Layer 6 of a small transformer language model trained on English Wikipedia (14 layers, counted from 0, width 64).
Take only the direct path to the model's output, skipping the later layers: a vector added to the residual stream pushes a token's score in proportion to its dot product with that token's output vector.

Output vectors of the tokens that the questions are about. A number n stands for (n - 128) times 0.016.
" the": 132, 95, 167, 150, 95, 130, 161, 134, 135, 148, 117, 130, 109, 152, 78, 145, 119, 111, 122, 153, 136, 128, 112, 119, 117, 102, 95, 171, 167, 101, 105, 137, 147, 118, 136, 95, 123, 122, 126, 127, 118, 120, 126, 139, 141, 130, 119, 142, 127, 139, 154, 179, 139, 120, 131, 144, 104, 133, 164, 109, 146, 94, 105, 127
"ury": 115, 171, 174, 149, 105, 114, 142, 79, 113, 156, 151, 119, 163, 101, 96, 74, 84, 135, 63, 149, 137, 112, 180, 130, 121, 112, 167, 146, 86, 119, 101, 68, 43, 110, 63, 115, 97, 117, 138, 173, 92, 150, 68, 89, 105, 209, 140, 125, 112, 87, 147, 141, 92, 75, 152, 126, 110, 38, 101, 76, 142, 83, 132, 91
"ew": 88, 144, 193, 88, 108, 175, 113, 59, 109, 169, 185, 109, 152, 47, 112, 97, 129, 90, 90, 130, 133, 178, 130, 119, 139, 94, 170, 135, 116, 111, 119, 82, 79, 131, 160, 105, 153, 191, 172, 98, 120, 165, 121, 146, 137, 134, 79, 133, 89, 176, 173, 111, 178, 134, 112, 113, 99, 76, 105, 121, 93, 107, 113, 71
"ized": 145, 94, 140, 53, 73, 145, 80, 124, 56, 179, 158, 163, 121, 89, 98, 97, 152, 118, 107, 149, 140, 106, 141, 172, 161, 161, 146, 159, 49, 77, 187, 137, 136, 164, 84, 96, 209, 120, 133, 109, 150, 121, 137, 96, 134, 115, 138, 136, 165, 125, 144, 190, 133, 141, 131, 127, 112, 143, 142, 91, 171, 93, 89, 52
"ited": 110, 159, 158, 56, 190, 95, 132, 109, 66, 204, 92, 146, 135, 116, 78, 143, 100, 82, 85, 180, 151, 138, 147, 143, 107, 86, 68, 138, 15, 95, 140, 127, 138, 108, 92, 58, 221, 130, 118, 132, 100, 109, 123, 115, 142, 80, 83, 139, 114, 183, 123, 169, 116, 165, 164, 199, 104, 86, 140, 89, 226, 96, 177, 146
"ri": 100, 144, 184, 109, 124, 140, 155, 105, 161, 159, 145, 99, 120, 118, 99, 159, 138, 135, 102, 120, 139, 167, 104, 110, 111, 142, 176, 131, 91, 100, 129, 87, 112, 107, 92, 129, 140, 106, 178, 76, 138, 127, 84, 146, 54, 145, 143, 110, 155, 134, 137, 174, 88, 158, 139, 88, 131, 153, 145, 125, 115, 114, 152, 119
"ican": 121, 89, 177, 49, 124, 138, 249, 103, 135, 158, 114, 151, 158, 132, 174, 83, 87, 137, 37, 116, 150, 138, 154, 191, 196, 160, 111, 169, 47, 117, 105, 120, 181, 155, 121, 131, 135, 147, 168, 145, 169, 129, 124, 111, 92, 184, 104, 172, 164, 121, 133, 132, 130, 135, 115, 177, 96, 57, 209, 167, 191, 93, 127, 89
"ctions": 158, 142, 82, 113, 141, 108, 127, 165, 53, 158, 144, 104, 141, 26, 91, 134, 105, 143, 123, 122, 160, 170, 165, 139, 137, 116, 162, 136, 67, 152, 174, 86, 55, 138, 86, 123, 124, 109, 148, 133, 142, 77, 127, 77, 98, 160, 74, 187, 187, 139, 92, 172, 161, 88, 191, 145, 173, 85, 193, 106, 83, 99, 102, 36
"ner": 106, 135, 132, 115, 143, 152, 172, 107, 136, 104, 162, 113, 185, 170, 131, 73, 124, 103, 71, 94, 144, 157, 133, 79, 129, 107, 123, 154, 79, 39, 126, 110, 173, 97, 68, 74, 144, 168, 200, 134, 121, 65, 137, 163, 134, 125, 126, 138, 135, 129, 170, 197, 106, 146, 200, 95, 148, 98, 185, 113, 172, 126, 116, 96
"ility": 100, 163, 142, 110, 151, 71, 136, 88, 79, 216, 189, 138, 165, 90, 130, 112, 187, 137, 130, 94, 143, 144, 219, 111, 163, 96, 91, 133, 52, 110, 168, 83, 47, 37, 87, 116, 154, 169, 175, 126, 116, 137, 120, 152, 111, 162, 152, 132, 141, 193, 155, 201, 161, 125, 101, 117, 131, 132, 168, 123, 118, 48, 135, 67
"?": 120, 127, 122, 136, 103, 118, 166, 143, 131, 143, 158, 110, 111, 117, 82, 132, 137, 85, 111, 115, 135, 124, 107, 121, 155, 106, 121, 106, 96, 88, 167, 105, 125, 100, 100, 111, 113, 122, 138, 138, 126, 112, 109, 132, 154, 163, 76, 139, 175, 122, 179, 121, 123, 131, 138, 97, 146, 95, 153, 150, 137, 87, 119, 121
")": 110, 139, 102, 148, 102, 66, 168, 94, 129, 174, 111, 71, 144, 133, 91, 120, 131, 114, 150, 154, 132, 145, 115, 94, 123, 121, 173, 114, 127, 116, 160, 130, 139, 186, 80, 111, 144, 125, 106, 96, 147, 174, 159, 153, 135, 159, 166, 155, 189, 147, 148, 132, 138, 152, 124, 126, 115, 81, 140, 114, 194, 148, 124, 128
"ime": 102, 186, 113, 68, 130, 90, 175, 103, 114, 119, 92, 121, 146, 56, 50, 156, 119, 169, 75, 148, 142, 79, 139, 154, 178, 145, 177, 181, 86, 92, 114, 115, 117, 139, 129, 168, 159, 111, 150, 129, 162, 119, 71, 60, 86, 96, 117, 142, 182, 152, 180, 135, 177, 123, 107, 103, 119, 124, 152, 104, 189, 101, 115, 123
"]": 80, 164, 140, 112, 38, 57, 198, 114, 150, 148, 117, 98, 158, 37, 31, 143, 119, 44, 141, 127, 137, 130, 129, 153, 109, 105, 142, 114, 113, 100, 174, 82, 124, 105, 80, 56, 175, 148, 114, 124, 113, 141, 175, 104, 112, 139, 71, 169, 198, 109, 153, 151, 144, 127, 82, 92, 129, 89, 165, 128, 134, 121, 144, 75
"are": 84, 107, 89, 100, 156, 105, 173, 116, 92, 161, 114, 128, 151, 131, 111, 141, 82, 146, 133, 127, 146, 101, 132, 140, 111, 132, 134, 160, 102, 148, 87, 63, 95, 131, 132, 121, 112, 140, 143, 82, 161, 127, 101, 120, 99, 116, 119, 174, 157, 124, 189, 154, 177, 146, 135, 109, 97, 61, 109, 100, 181, 156, 139, 101
"te": 46, 92, 137, 74, 161, 106, 171, 113, 138, 101, 130, 136, 100, 140, 148, 48, 93, 130, 105, 138, 139, 115, 107, 105, 123, 159, 138, 158, 95, 128, 102, 81, 129, 153, 122, 130, 108, 59, 129, 114, 148, 95, 114, 77, 116, 88, 117, 121, 213, 106, 154, 186, 214, 109, 128, 102, 158, 100, 198, 108, 123, 97, 102, 100
"ld": 127, 169, 100, 118, 92, 137, 186, 100, 133, 136, 127, 95, 171, 144, 124, 117, 70, 77, 133, 149, 150, 132, 83, 100, 180, 145, 149, 173, 78, 145, 168, 110, 120, 53, 99, 140, 159, 136, 128, 96, 113, 119, 74, 147, 122, 143, 96, 206, 157, 198, 87, 209, 98, 131, 140, 101, 110, 105, 153, 175, 111, 138, 98, 64
"tain": 74, 168, 144, 94, 81, 153, 192, 99, 90, 122, 168, 124, 151, 180, 109, 52, 83, 65, 67, 106, 157, 170, 106, 116, 134, 169, 111, 131, 78, 133, 123, 55, 92, 76, 129, 139, 170, 154, 130, 120, 131, 85, 195, 113, 177, 208, 142, 104, 188, 112, 194, 190, 180, 130, 175, 138, 128, 107, 152, 153, 155, 66, 151, 110
" L": 118, 166, 143, 133, 139, 103, 150, 145, 136, 138, 141, 116, 105, 117, 109, 113, 135, 119, 117, 149, 124, 119, 125, 129, 138, 138, 110, 126, 147, 158, 125, 141, 133, 118, 127, 126, 161, 113, 101, 129, 124, 122, 101, 142, 139, 135, 120, 157, 114, 140, 128, 136, 131, 131, 133, 126, 125, 139, 153, 133, 144, 148, 94, 123
"ered": 60, 82, 227, 87, 96, 155, 163, 128, 71, 140, 107, 141, 178, 123, 96, 100, 75, 61, 87, 136, 144, 154, 136, 70, 203, 111, 101, 141, 57, 136, 149, 110, 98, 104, 65, 53, 171, 198, 100, 97, 119, 107, 92, 109, 120, 136, 64, 140, 62, 168, 132, 195, 123, 131, 118, 188, 104, 101, 100, 83, 201, 116, 182, 94
"ile": 103, 141, 126, 66, 95, 108, 134, 92, 93, 202, 160, 165, 135, 115, 171, 138, 142, 136, 127, 111, 134, 172, 235, 119, 116, 93, 155, 128, 101, 107, 149, 70, 117, 114, 105, 145, 153, 152, 192, 168, 126, 151, 81, 143, 131, 177, 91, 130, 135, 139, 129, 191, 90, 133, 209, 112, 86, 133, 145, 151, 161, 102, 130, 105
"ia.": 124, 129, 172, 67, 144, 126, 187, 143, 142, 179, 149, 129, 204, 107, 86, 89, 132, 110, 184, 178, 135, 122, 125, 202, 170, 160, 141, 193, 83, 94, 150, 128, 68, 157, 93, 137, 133, 85, 141, 177, 140, 169, 124, 195, 84, 132, 144, 90, 114, 105, 197, 154, 159, 138, 163, 161, 154, 65, 203, 141, 150, 90, 74, 35
"uring": 124, 169, 215, 116, 47, 98, 173, 180, 89, 190, 95, 119, 194, 78, 113, 77, 54, 139, 76, 130, 149, 128, 171, 117, 104, 170, 174, 157, 111, 44, 130, 53, 55, 141, 138, 134, 100, 163, 151, 185, 106, 154, 103, 85, 162, 143, 131, 167, 164, 94, 177, 205, 114, 127, 188, 119, 166, 106, 143, 78, 200, 54, 162, 136
"\n": 142, 158, 193, 163, 138, 113, 108, 147, 104, 98, 122, 113, 86, 150, 133, 139, 127, 124, 137, 121, 131, 90, 97, 125, 151, 127, 86, 113, 113, 128, 105, 119, 80, 183, 69, 100, 137, 146, 147, 160, 203, 97, 134, 157, 130, 140, 134, 127, 169, 168, 117, 106, 119, 102, 123, 131, 77, 129, 121, 160, 133, 135, 115, 105
"ft": 84, 124, 94, 113, 136, 139, 117, 74, 72, 139, 151, 104, 113, 126, 96, 73, 116, 118, 201, 165, 149, 150, 133, 195, 80, 109, 113, 134, 80, 143, 138, 59, 103, 126, 119, 133, 157, 112, 182, 142, 117, 170, 86, 140, 206, 159, 58, 180, 166, 178, 121, 157, 186, 86, 146, 118, 133, 122, 95, 53, 119, 113, 82, 70
" medal": 68, 96, 125, 133, 111, 134, 119, 103, 118, 149, 191, 56, 174, 96, 64, 51, 92, 71, 116, 181, 149, 143, 190, 189, 135, 140, 153, 212, 113, 122, 196, 73, 105, 73, 135, 88, 104, 153, 104, 107, 198, 81, 145, 39, 117, 159, 140, 145, 173, 178, 206, 92, 176, 152, 180, 86, 160, 125, 115, 107, 203, 101, 96, 68
"ough": 144, 139, 191, 65, 76, 114, 97, 159, 168, 117, 161, 124, 136, 143, 59, 119, 103, 130, 126, 143, 151, 95, 142, 144, 118, 111, 135, 132, 78, 67, 107, 78, 73, 152, 120, 118, 201, 157, 148, 120, 122, 227, 145, 76, 127, 168, 101, 106, 145, 106, 109, 232, 125, 120, 153, 129, 86, 110, 131, 82, 192, 87, 116, 82
"als": 131, 119, 166, 93, 81, 114, 134, 128, 130, 155, 186, 87, 166, 143, 98, 131, 93, 105, 138, 97, 144, 161, 140, 128, 143, 113, 149, 110, 100, 164, 146, 61, 106, 171, 120, 140, 137, 164, 101, 156, 163, 94, 116, 173, 119, 128, 81, 124, 111, 121, 155, 183, 170, 107, 128, 122, 134, 142, 176, 99, 201, 84, 87, 155
"ctor": 113, 134, 81, 93, 156, 121, 111, 109, 97, 187, 150, 43, 116, 64, 126, 12, 50, 170, 101, 136, 166, 145, 112, 129, 125, 164, 143, 98, 78, 164, 155, 108, 102, 100, 111, 148, 147, 118, 129, 155, 182, 146, 85, 131, 119, 174, 89, 222, 175, 127, 96, 165, 120, 158, 163, 155, 130, 63, 143, 126, 106, 93, 182, 68
"overnment": 60, 131, 192, 80, 127, 101, 118, 116, 41, 157, 127, 128, 212, 140, 124, 106, 168, 151, 119, 155, 164, 186, 124, 179, 108, 90, 135, 177, 104, 113, 147, 134, 94, 149, 66, 96, 186, 186, 115, 142, 165, 112, 67, 139, 93, 163, 121, 148, 135, 152, 122, 160, 193, 167, 159, 187, 184, 85, 142, 59, 99, 38, 137, 49

Each question shows what one neuron of this layer's MLP adds at an activation of 1. A number n stands for (n - 128) times 0.0063.

n254: 119, 175, 163, 123, 112, 137, 177, 129, 129, 133, 105, 156, 68, 163, 115, 153, 150, 140, 130, 125, 167, 102, 105, 132, 121, 131, 130, 169, 224, 155, 121, 160, 126, 121, 177, 85, 104, 118, 135, 112, 105, 138, 128, 120, 120, 121, 137, 107, 137, 102, 110, 141, 114, 199, 120, 138, 157, 168, 138, 156, 94, 104, 176, 149
Which three tokens does it push up most, strongest first? " the", "ri", " L"

n176: 120, 182, 133, 109, 181, 120, 77, 130, 164, 93, 164, 150, 148, 154, 209, 122, 112, 95, 105, 131, 103, 118, 134, 87, 128, 112, 126, 116, 123, 137, 120, 163, 115, 191, 139, 167, 105, 140, 63, 139, 76, 146, 158, 125, 142, 144, 150, 139, 106, 200, 92, 169, 146, 120, 122, 100, 152, 185, 116, 122, 88, 114, 139, 148
Pushed down most: "]"

n194: 105, 177, 208, 108, 144, 204, 156, 122, 112, 139, 192, 146, 92, 49, 128, 61, 144, 114, 116, 106, 157, 114, 110, 145, 166, 134, 137, 118, 95, 141, 75, 124, 171, 154, 172, 109, 139, 115, 214, 101, 121, 122, 162, 130, 132, 45, 89, 126, 60, 143, 169, 121, 136, 113, 97, 112, 157, 84, 107, 151, 100, 172, 159, 107
Pushed down most: ")"

n159: 112, 131, 123, 126, 172, 125, 98, 211, 148, 93, 163, 102, 97, 77, 130, 140, 187, 105, 133, 127, 103, 173, 169, 103, 117, 82, 139, 114, 159, 98, 175, 197, 114, 133, 142, 165, 105, 87, 165, 120, 138, 93, 105, 72, 95, 158, 174, 131, 144, 138, 124, 104, 148, 128, 103, 130, 119, 163, 104, 202, 154, 124, 134, 134
Pushed up most: " medal"

n174: 139, 142, 133, 114, 178, 173, 153, 117, 82, 202, 138, 158, 101, 120, 110, 125, 150, 150, 99, 147, 186, 118, 145, 101, 150, 94, 114, 123, 85, 123, 138, 178, 175, 92, 157, 151, 174, 95, 116, 155, 107, 152, 120, 117, 119, 122, 99, 129, 204, 117, 96, 111, 82, 118, 122, 211, 222, 198, 88, 175, 123, 107, 130, 158
Pushed up most: "ited"

n252: 118, 173, 160, 190, 95, 97, 114, 108, 144, 117, 97, 101, 83, 147, 136, 117, 98, 149, 115, 120, 81, 101, 150, 89, 130, 163, 108, 140, 188, 137, 99, 137, 130, 147, 114, 145, 90, 178, 95, 118, 129, 103, 147, 143, 160, 153, 108, 159, 113, 128, 158, 114, 197, 72, 166, 128, 155, 182, 136, 132, 162, 119, 126, 117
Pushed down most: "ited"

n80: 138, 70, 97, 125, 129, 165, 180, 136, 119, 100, 96, 180, 114, 126, 110, 160, 205, 103, 132, 211, 85, 133, 160, 177, 151, 78, 78, 74, 150, 133, 99, 168, 98, 124, 161, 141, 70, 145, 182, 117, 122, 157, 127, 168, 154, 182, 152, 153, 149, 105, 166, 87, 112, 120, 117, 170, 152, 179, 64, 99, 139, 102, 157, 99
Which three tokens does it push up most, strongest first? "ft", " the", "?"

n61: 139, 180, 110, 158, 73, 84, 140, 152, 155, 138, 185, 131, 129, 173, 132, 152, 97, 146, 177, 120, 158, 71, 153, 200, 177, 161, 89, 56, 148, 115, 148, 77, 123, 136, 109, 128, 149, 121, 84, 134, 122, 143, 148, 191, 76, 170, 186, 102, 98, 141, 139, 145, 109, 148, 148, 141, 130, 133, 119, 130, 124, 130, 168, 124
Pushed up most: "ia."

n189: 86, 135, 139, 145, 147, 115, 92, 55, 154, 116, 167, 158, 88, 144, 150, 147, 113, 90, 134, 122, 69, 137, 138, 120, 110, 101, 119, 162, 183, 95, 122, 170, 138, 99, 101, 81, 88, 92, 132, 92, 102, 123, 98, 110, 121, 172, 94, 137, 161, 156, 119, 166, 117, 95, 164, 122, 207, 151, 146, 134, 128, 158, 122, 117
Pushed up most: "ner"

n96: 98, 187, 101, 177, 142, 152, 42, 108, 98, 110, 167, 69, 143, 127, 150, 100, 139, 174, 44, 129, 163, 216, 165, 151, 108, 78, 185, 124, 132, 135, 157, 221, 103, 69, 93, 164, 145, 69, 133, 146, 109, 163, 108, 86, 152, 146, 126, 109, 164, 147, 152, 143, 131, 167, 32, 229, 142, 93, 153, 144, 120, 144, 190, 128
Which two tokens does it push up most, strongest first? "ctor", "overnment"

n239: 107, 140, 143, 106, 144, 130, 91, 115, 134, 138, 140, 95, 180, 156, 143, 119, 191, 158, 128, 149, 119, 197, 153, 112, 96, 144, 144, 117, 138, 144, 58, 153, 50, 114, 136, 129, 176, 108, 131, 93, 92, 108, 121, 138, 119, 72, 94, 156, 88, 112, 156, 95, 126, 140, 126, 139, 127, 137, 140, 212, 78, 125, 128, 95
Pushed up most: "ew"

n160: 162, 78, 35, 162, 141, 127, 125, 73, 97, 90, 173, 146, 162, 148, 91, 99, 121, 119, 151, 129, 95, 109, 153, 106, 118, 97, 135, 81, 27, 106, 115, 122, 103, 100, 142, 130, 84, 151, 135, 122, 130, 130, 186, 133, 167, 153, 53, 124, 131, 80, 117, 163, 125, 129, 181, 101, 142, 194, 149, 146, 96, 217, 138, 204
Pushed down most: "overnment"

n201: 138, 126, 86, 155, 140, 171, 149, 154, 85, 178, 73, 35, 122, 137, 194, 125, 200, 159, 125, 112, 216, 91, 143, 129, 119, 135, 83, 177, 135, 91, 124, 138, 134, 173, 147, 52, 140, 193, 94, 148, 87, 118, 110, 74, 92, 127, 126, 154, 144, 131, 140, 106, 115, 138, 202, 147, 143, 73, 125, 123, 144, 123, 74, 121
Pushed down most: "ri"

n207: 215, 104, 132, 65, 102, 122, 153, 152, 153, 111, 142, 113, 96, 137, 129, 107, 111, 148, 177, 149, 157, 45, 100, 127, 116, 143, 135, 127, 132, 145, 140, 109, 185, 104, 94, 148, 152, 133, 173, 126, 126, 165, 225, 80, 152, 172, 168, 52, 160, 106, 137, 154, 145, 105, 98, 102, 116, 167, 84, 166, 110, 84, 101, 133
Pushed up most: "ough"

n178: 151, 111, 158, 96, 139, 151, 156, 102, 169, 194, 124, 134, 118, 96, 34, 129, 164, 79, 167, 110, 154, 74, 87, 110, 147, 181, 68, 146, 163, 115, 133, 168, 174, 173, 197, 150, 73, 116, 150, 146, 100, 121, 147, 139, 92, 99, 64, 138, 112, 117, 139, 134, 93, 98, 132, 142, 165, 139, 109, 130, 67, 165, 66, 163
Pushed down most: "overnment"

n5: 89, 41, 127, 122, 118, 113, 133, 74, 128, 95, 171, 147, 154, 100, 170, 104, 163, 128, 168, 139, 143, 149, 67, 163, 92, 102, 121, 121, 62, 184, 120, 161, 191, 136, 43, 215, 113, 133, 134, 128, 145, 129, 155, 158, 94, 96, 168, 91, 129, 128, 112, 150, 98, 132, 135, 125, 116, 147, 131, 153, 140, 144, 153, 99
Pushed down most: "uring"

n17: 147, 143, 84, 125, 135, 157, 177, 148, 114, 140, 138, 145, 117, 79, 138, 170, 163, 116, 133, 164, 83, 118, 146, 119, 69, 84, 119, 100, 196, 122, 164, 114, 108, 130, 142, 156, 75, 123, 167, 146, 182, 133, 219, 107, 90, 117, 114, 141, 135, 84, 47, 117, 83, 154, 115, 171, 98, 93, 135, 179, 88, 145, 117, 98
Which two tokens does it push up most, strongest first? "ctions", "]"

n91: 69, 127, 97, 119, 124, 177, 152, 120, 130, 137, 100, 119, 89, 192, 184, 109, 104, 152, 70, 154, 157, 118, 150, 101, 110, 149, 124, 146, 121, 110, 158, 102, 166, 111, 136, 127, 120, 133, 136, 73, 177, 80, 106, 106, 190, 71, 97, 143, 179, 176, 125, 141, 183, 161, 146, 152, 88, 28, 118, 108, 102, 110, 150, 125
Pushed up most: "te"

n118: 123, 133, 103, 145, 140, 154, 84, 155, 154, 144, 72, 128, 161, 135, 101, 149, 135, 130, 135, 101, 137, 170, 74, 115, 94, 171, 157, 137, 166, 68, 83, 154, 109, 144, 130, 121, 107, 103, 89, 120, 134, 93, 100, 193, 130, 154, 137, 134, 173, 99, 176, 96, 120, 70, 154, 114, 144, 87, 170, 81, 92, 71, 135, 159
Pushed down most: "ered"

n137: 129, 108, 118, 134, 137, 159, 204, 76, 201, 53, 100, 109, 113, 106, 130, 120, 113, 106, 164, 118, 179, 132, 139, 129, 94, 113, 108, 108, 106, 140, 147, 123, 224, 134, 151, 131, 142, 126, 175, 52, 144, 93, 135, 138, 158, 142, 108, 131, 106, 128, 111, 135, 136, 166, 140, 108, 108, 184, 132, 158, 126, 153, 121, 160
Pushed up most: "ner"

n16: 89, 126, 131, 159, 162, 144, 115, 120, 119, 104, 174, 130, 57, 130, 217, 120, 120, 114, 178, 65, 134, 125, 141, 113, 155, 133, 170, 132, 158, 151, 118, 127, 139, 111, 94, 173, 119, 144, 140, 115, 147, 137, 149, 104, 116, 156, 168, 105, 115, 87, 177, 110, 178, 151, 127, 166, 108, 153, 116, 123, 134, 153, 195, 175
Pushed up most: "tain"

n206: 47, 115, 71, 165, 160, 156, 209, 114, 96, 174, 127, 132, 141, 97, 109, 111, 153, 118, 148, 88, 80, 150, 128, 153, 91, 110, 65, 145, 113, 143, 109, 114, 122, 110, 118, 150, 137, 91, 161, 160, 128, 112, 109, 109, 47, 59, 148, 113, 111, 138, 99, 65, 104, 144, 119, 145, 148, 137, 124, 152, 111, 136, 201, 100
Pushed down most: "ough"

n215: 120, 173, 166, 172, 96, 122, 166, 74, 91, 106, 221, 128, 105, 143, 150, 101, 157, 102, 105, 144, 163, 168, 117, 128, 61, 105, 149, 94, 198, 116, 173, 155, 130, 110, 165, 171, 100, 117, 185, 110, 127, 119, 113, 126, 185, 177, 73, 153, 108, 179, 139, 151, 151, 126, 136, 118, 180, 131, 99, 84, 131, 166, 118, 112
Which two tokens does it push up most, strongest first? "ft", "ew"

n221: 101, 82, 185, 144, 112, 146, 82, 158, 117, 103, 199, 123, 141, 122, 137, 155, 144, 108, 104, 54, 76, 101, 130, 122, 76, 109, 166, 91, 133, 121, 118, 143, 135, 194, 99, 102, 138, 142, 163, 147, 153, 125, 126, 156, 162, 183, 171, 122, 97, 140, 101, 113, 91, 197, 132, 139, 171, 70, 128, 42, 102, 89, 171, 150
Pushed up most: "overnment"

n253: 129, 102, 83, 116, 137, 107, 188, 152, 155, 175, 164, 185, 100, 130, 150, 169, 61, 177, 154, 71, 104, 112, 136, 132, 111, 142, 85, 117, 188, 107, 157, 101, 150, 104, 176, 131, 119, 140, 121, 73, 152, 127, 155, 107, 132, 99, 138, 136, 49, 125, 117, 160, 132, 146, 161, 102, 122, 145, 111, 145, 130, 157, 189, 141
Which two tokens does it push up most, strongest first? "are", "ile"

n13: 123, 96, 109, 146, 93, 91, 121, 162, 166, 139, 124, 182, 88, 150, 105, 103, 151, 144, 146, 163, 39, 91, 105, 159, 123, 158, 133, 147, 157, 146, 168, 155, 126, 169, 116, 134, 120, 107, 118, 109, 159, 127, 141, 151, 94, 153, 137, 153, 112, 80, 126, 55, 165, 150, 167, 119, 160, 142, 130, 115, 147, 99, 46, 112
Pushed up most: "ia."

n212: 93, 78, 157, 152, 145, 149, 108, 140, 96, 126, 155, 176, 128, 113, 152, 175, 143, 127, 119, 155, 79, 145, 195, 130, 58, 150, 129, 147, 107, 154, 101, 142, 131, 163, 67, 130, 125, 89, 140, 146, 171, 134, 164, 139, 98, 134, 141, 140, 94, 77, 113, 72, 59, 205, 131, 125, 117, 139, 131, 112, 117, 107, 100, 75
Pushed down most: "ld"

n158: 121, 127, 143, 189, 162, 102, 160, 166, 135, 103, 108, 93, 128, 153, 147, 80, 199, 126, 135, 114, 93, 141, 129, 108, 158, 109, 80, 140, 140, 114, 143, 172, 146, 129, 108, 110, 93, 126, 116, 170, 126, 148, 125, 117, 195, 152, 126, 77, 173, 170, 118, 86, 114, 124, 122, 123, 187, 123, 154, 157, 111, 132, 78, 134
Pushed down most: "are"

n220: 168, 112, 108, 70, 111, 122, 140, 101, 67, 136, 178, 145, 143, 129, 190, 94, 55, 160, 108, 156, 124, 173, 156, 127, 61, 58, 121, 152, 174, 151, 120, 119, 128, 128, 100, 163, 128, 130, 82, 82, 180, 94, 123, 161, 139, 147, 82, 89, 115, 124, 137, 114, 126, 79, 64, 122, 122, 112, 108, 100, 112, 135, 198, 220
Pushed up most: "als"

n127: 146, 142, 112, 154, 178, 127, 97, 131, 90, 166, 91, 118, 158, 122, 148, 115, 147, 149, 111, 66, 114, 97, 134, 168, 175, 193, 153, 120, 183, 86, 168, 142, 172, 199, 155, 177, 144, 100, 119, 118, 124, 215, 78, 137, 115, 85, 124, 161, 179, 136, 78, 97, 150, 136, 115, 127, 139, 122, 104, 113, 123, 146, 124, 134
Pushed down most: "tain"

n30: 152, 182, 117, 147, 170, 121, 158, 78, 115, 125, 144, 163, 90, 81, 105, 143, 150, 72, 117, 108, 217, 153, 114, 124, 157, 132, 177, 148, 112, 126, 121, 128, 141, 155, 144, 148, 118, 118, 115, 162, 161, 133, 122, 111, 103, 142, 153, 166, 161, 116, 190, 164, 207, 116, 113, 166, 57, 143, 91, 128, 80, 131, 151, 154
Pushed up most: "ime"

n204: 131, 97, 118, 147, 103, 151, 138, 138, 164, 141, 78, 147, 131, 152, 103, 133, 111, 151, 172, 101, 92, 109, 114, 137, 125, 136, 104, 150, 147, 167, 120, 95, 154, 132, 95, 130, 129, 133, 144, 72, 125, 142, 116, 189, 136, 99, 102, 106, 130, 96, 127, 120, 139, 103, 182, 96, 105, 76, 149, 132, 155, 151, 97, 163
Pushed up most: "are"

n23: 53, 153, 120, 114, 70, 108, 128, 163, 86, 187, 111, 166, 79, 112, 177, 92, 123, 163, 108, 119, 148, 218, 168, 151, 129, 125, 125, 74, 150, 113, 138, 156, 151, 121, 94, 125, 108, 122, 99, 88, 117, 162, 139, 129, 115, 96, 58, 131, 107, 158, 91, 137, 76, 173, 140, 147, 79, 148, 117, 137, 160, 117, 142, 150
Pushed down most: "ia."

n143: 148, 149, 102, 145, 98, 154, 63, 159, 136, 100, 144, 140, 76, 133, 168, 167, 147, 151, 103, 91, 120, 85, 168, 144, 156, 74, 163, 99, 100, 111, 122, 112, 117, 147, 97, 119, 94, 112, 127, 117, 96, 176, 121, 167, 146, 133, 103, 128, 82, 113, 164, 157, 82, 159, 153, 100, 120, 137, 152, 96, 102, 158, 109, 167
Pushed up most: "ile"

n84: 151, 83, 159, 114, 101, 90, 216, 131, 175, 166, 95, 138, 102, 154, 105, 123, 159, 116, 140, 106, 94, 72, 124, 118, 114, 148, 89, 154, 106, 136, 117, 173, 170, 160, 126, 143, 157, 143, 132, 49, 84, 114, 112, 196, 119, 123, 93, 141, 127, 140, 108, 120, 85, 106, 174, 105, 207, 155, 87, 137, 134, 138, 81, 100
Pushed up most: "ld"

n20: 76, 154, 141, 132, 133, 143, 118, 128, 141, 83, 175, 140, 89, 88, 167, 121, 130, 97, 114, 162, 68, 174, 126, 130, 122, 130, 114, 167, 247, 178, 168, 137, 175, 131, 110, 189, 132, 99, 125, 83, 123, 164, 104, 164, 108, 120, 166, 184, 111, 99, 136, 128, 126, 82, 129, 119, 138, 160, 111, 124, 134, 119, 150, 143
Pushed down most: "ited"

n203: 145, 138, 151, 148, 114, 109, 105, 149, 128, 112, 121, 103, 132, 84, 135, 174, 116, 121, 87, 172, 105, 97, 94, 59, 159, 94, 123, 139, 166, 96, 176, 148, 74, 143, 85, 113, 98, 102, 93, 159, 153, 96, 179, 74, 123, 116, 166, 103, 121, 128, 95, 127, 173, 176, 104, 126, 119, 128, 120, 167, 162, 134, 159, 63
Pushed up most: "\n"

n41: 86, 208, 112, 187, 109, 151, 128, 115, 114, 121, 164, 117, 142, 121, 172, 98, 163, 118, 93, 123, 79, 201, 118, 133, 126, 145, 95, 144, 161, 104, 131, 153, 192, 149, 147, 126, 91, 138, 143, 114, 123, 134, 126, 91, 118, 102, 123, 122, 106, 105, 82, 152, 109, 117, 141, 105, 87, 181, 142, 188, 120, 139, 106, 145
Pushed up most: "ner"

n79: 126, 167, 173, 140, 126, 120, 122, 144, 151, 83, 81, 153, 43, 155, 155, 129, 109, 103, 126, 94, 116, 66, 114, 140, 103, 122, 60, 136, 118, 181, 99, 137, 123, 150, 136, 120, 127, 151, 107, 129, 98, 153, 95, 125, 160, 138, 104, 79, 140, 93, 180, 116, 86, 137, 168, 122, 118, 158, 148, 168, 124, 177, 100, 149
Pushed up most: "\n"

n192: 116, 155, 158, 139, 115, 82, 133, 95, 131, 141, 89, 106, 200, 151, 159, 177, 152, 162, 148, 101, 118, 124, 146, 125, 101, 148, 106, 119, 153, 73, 107, 107, 139, 75, 179, 141, 138, 92, 145, 90, 69, 143, 134, 114, 185, 151, 113, 91, 46, 158, 154, 106, 104, 132, 88, 126, 54, 92, 131, 89, 138, 83, 124, 121
Pushed down most: "ctions"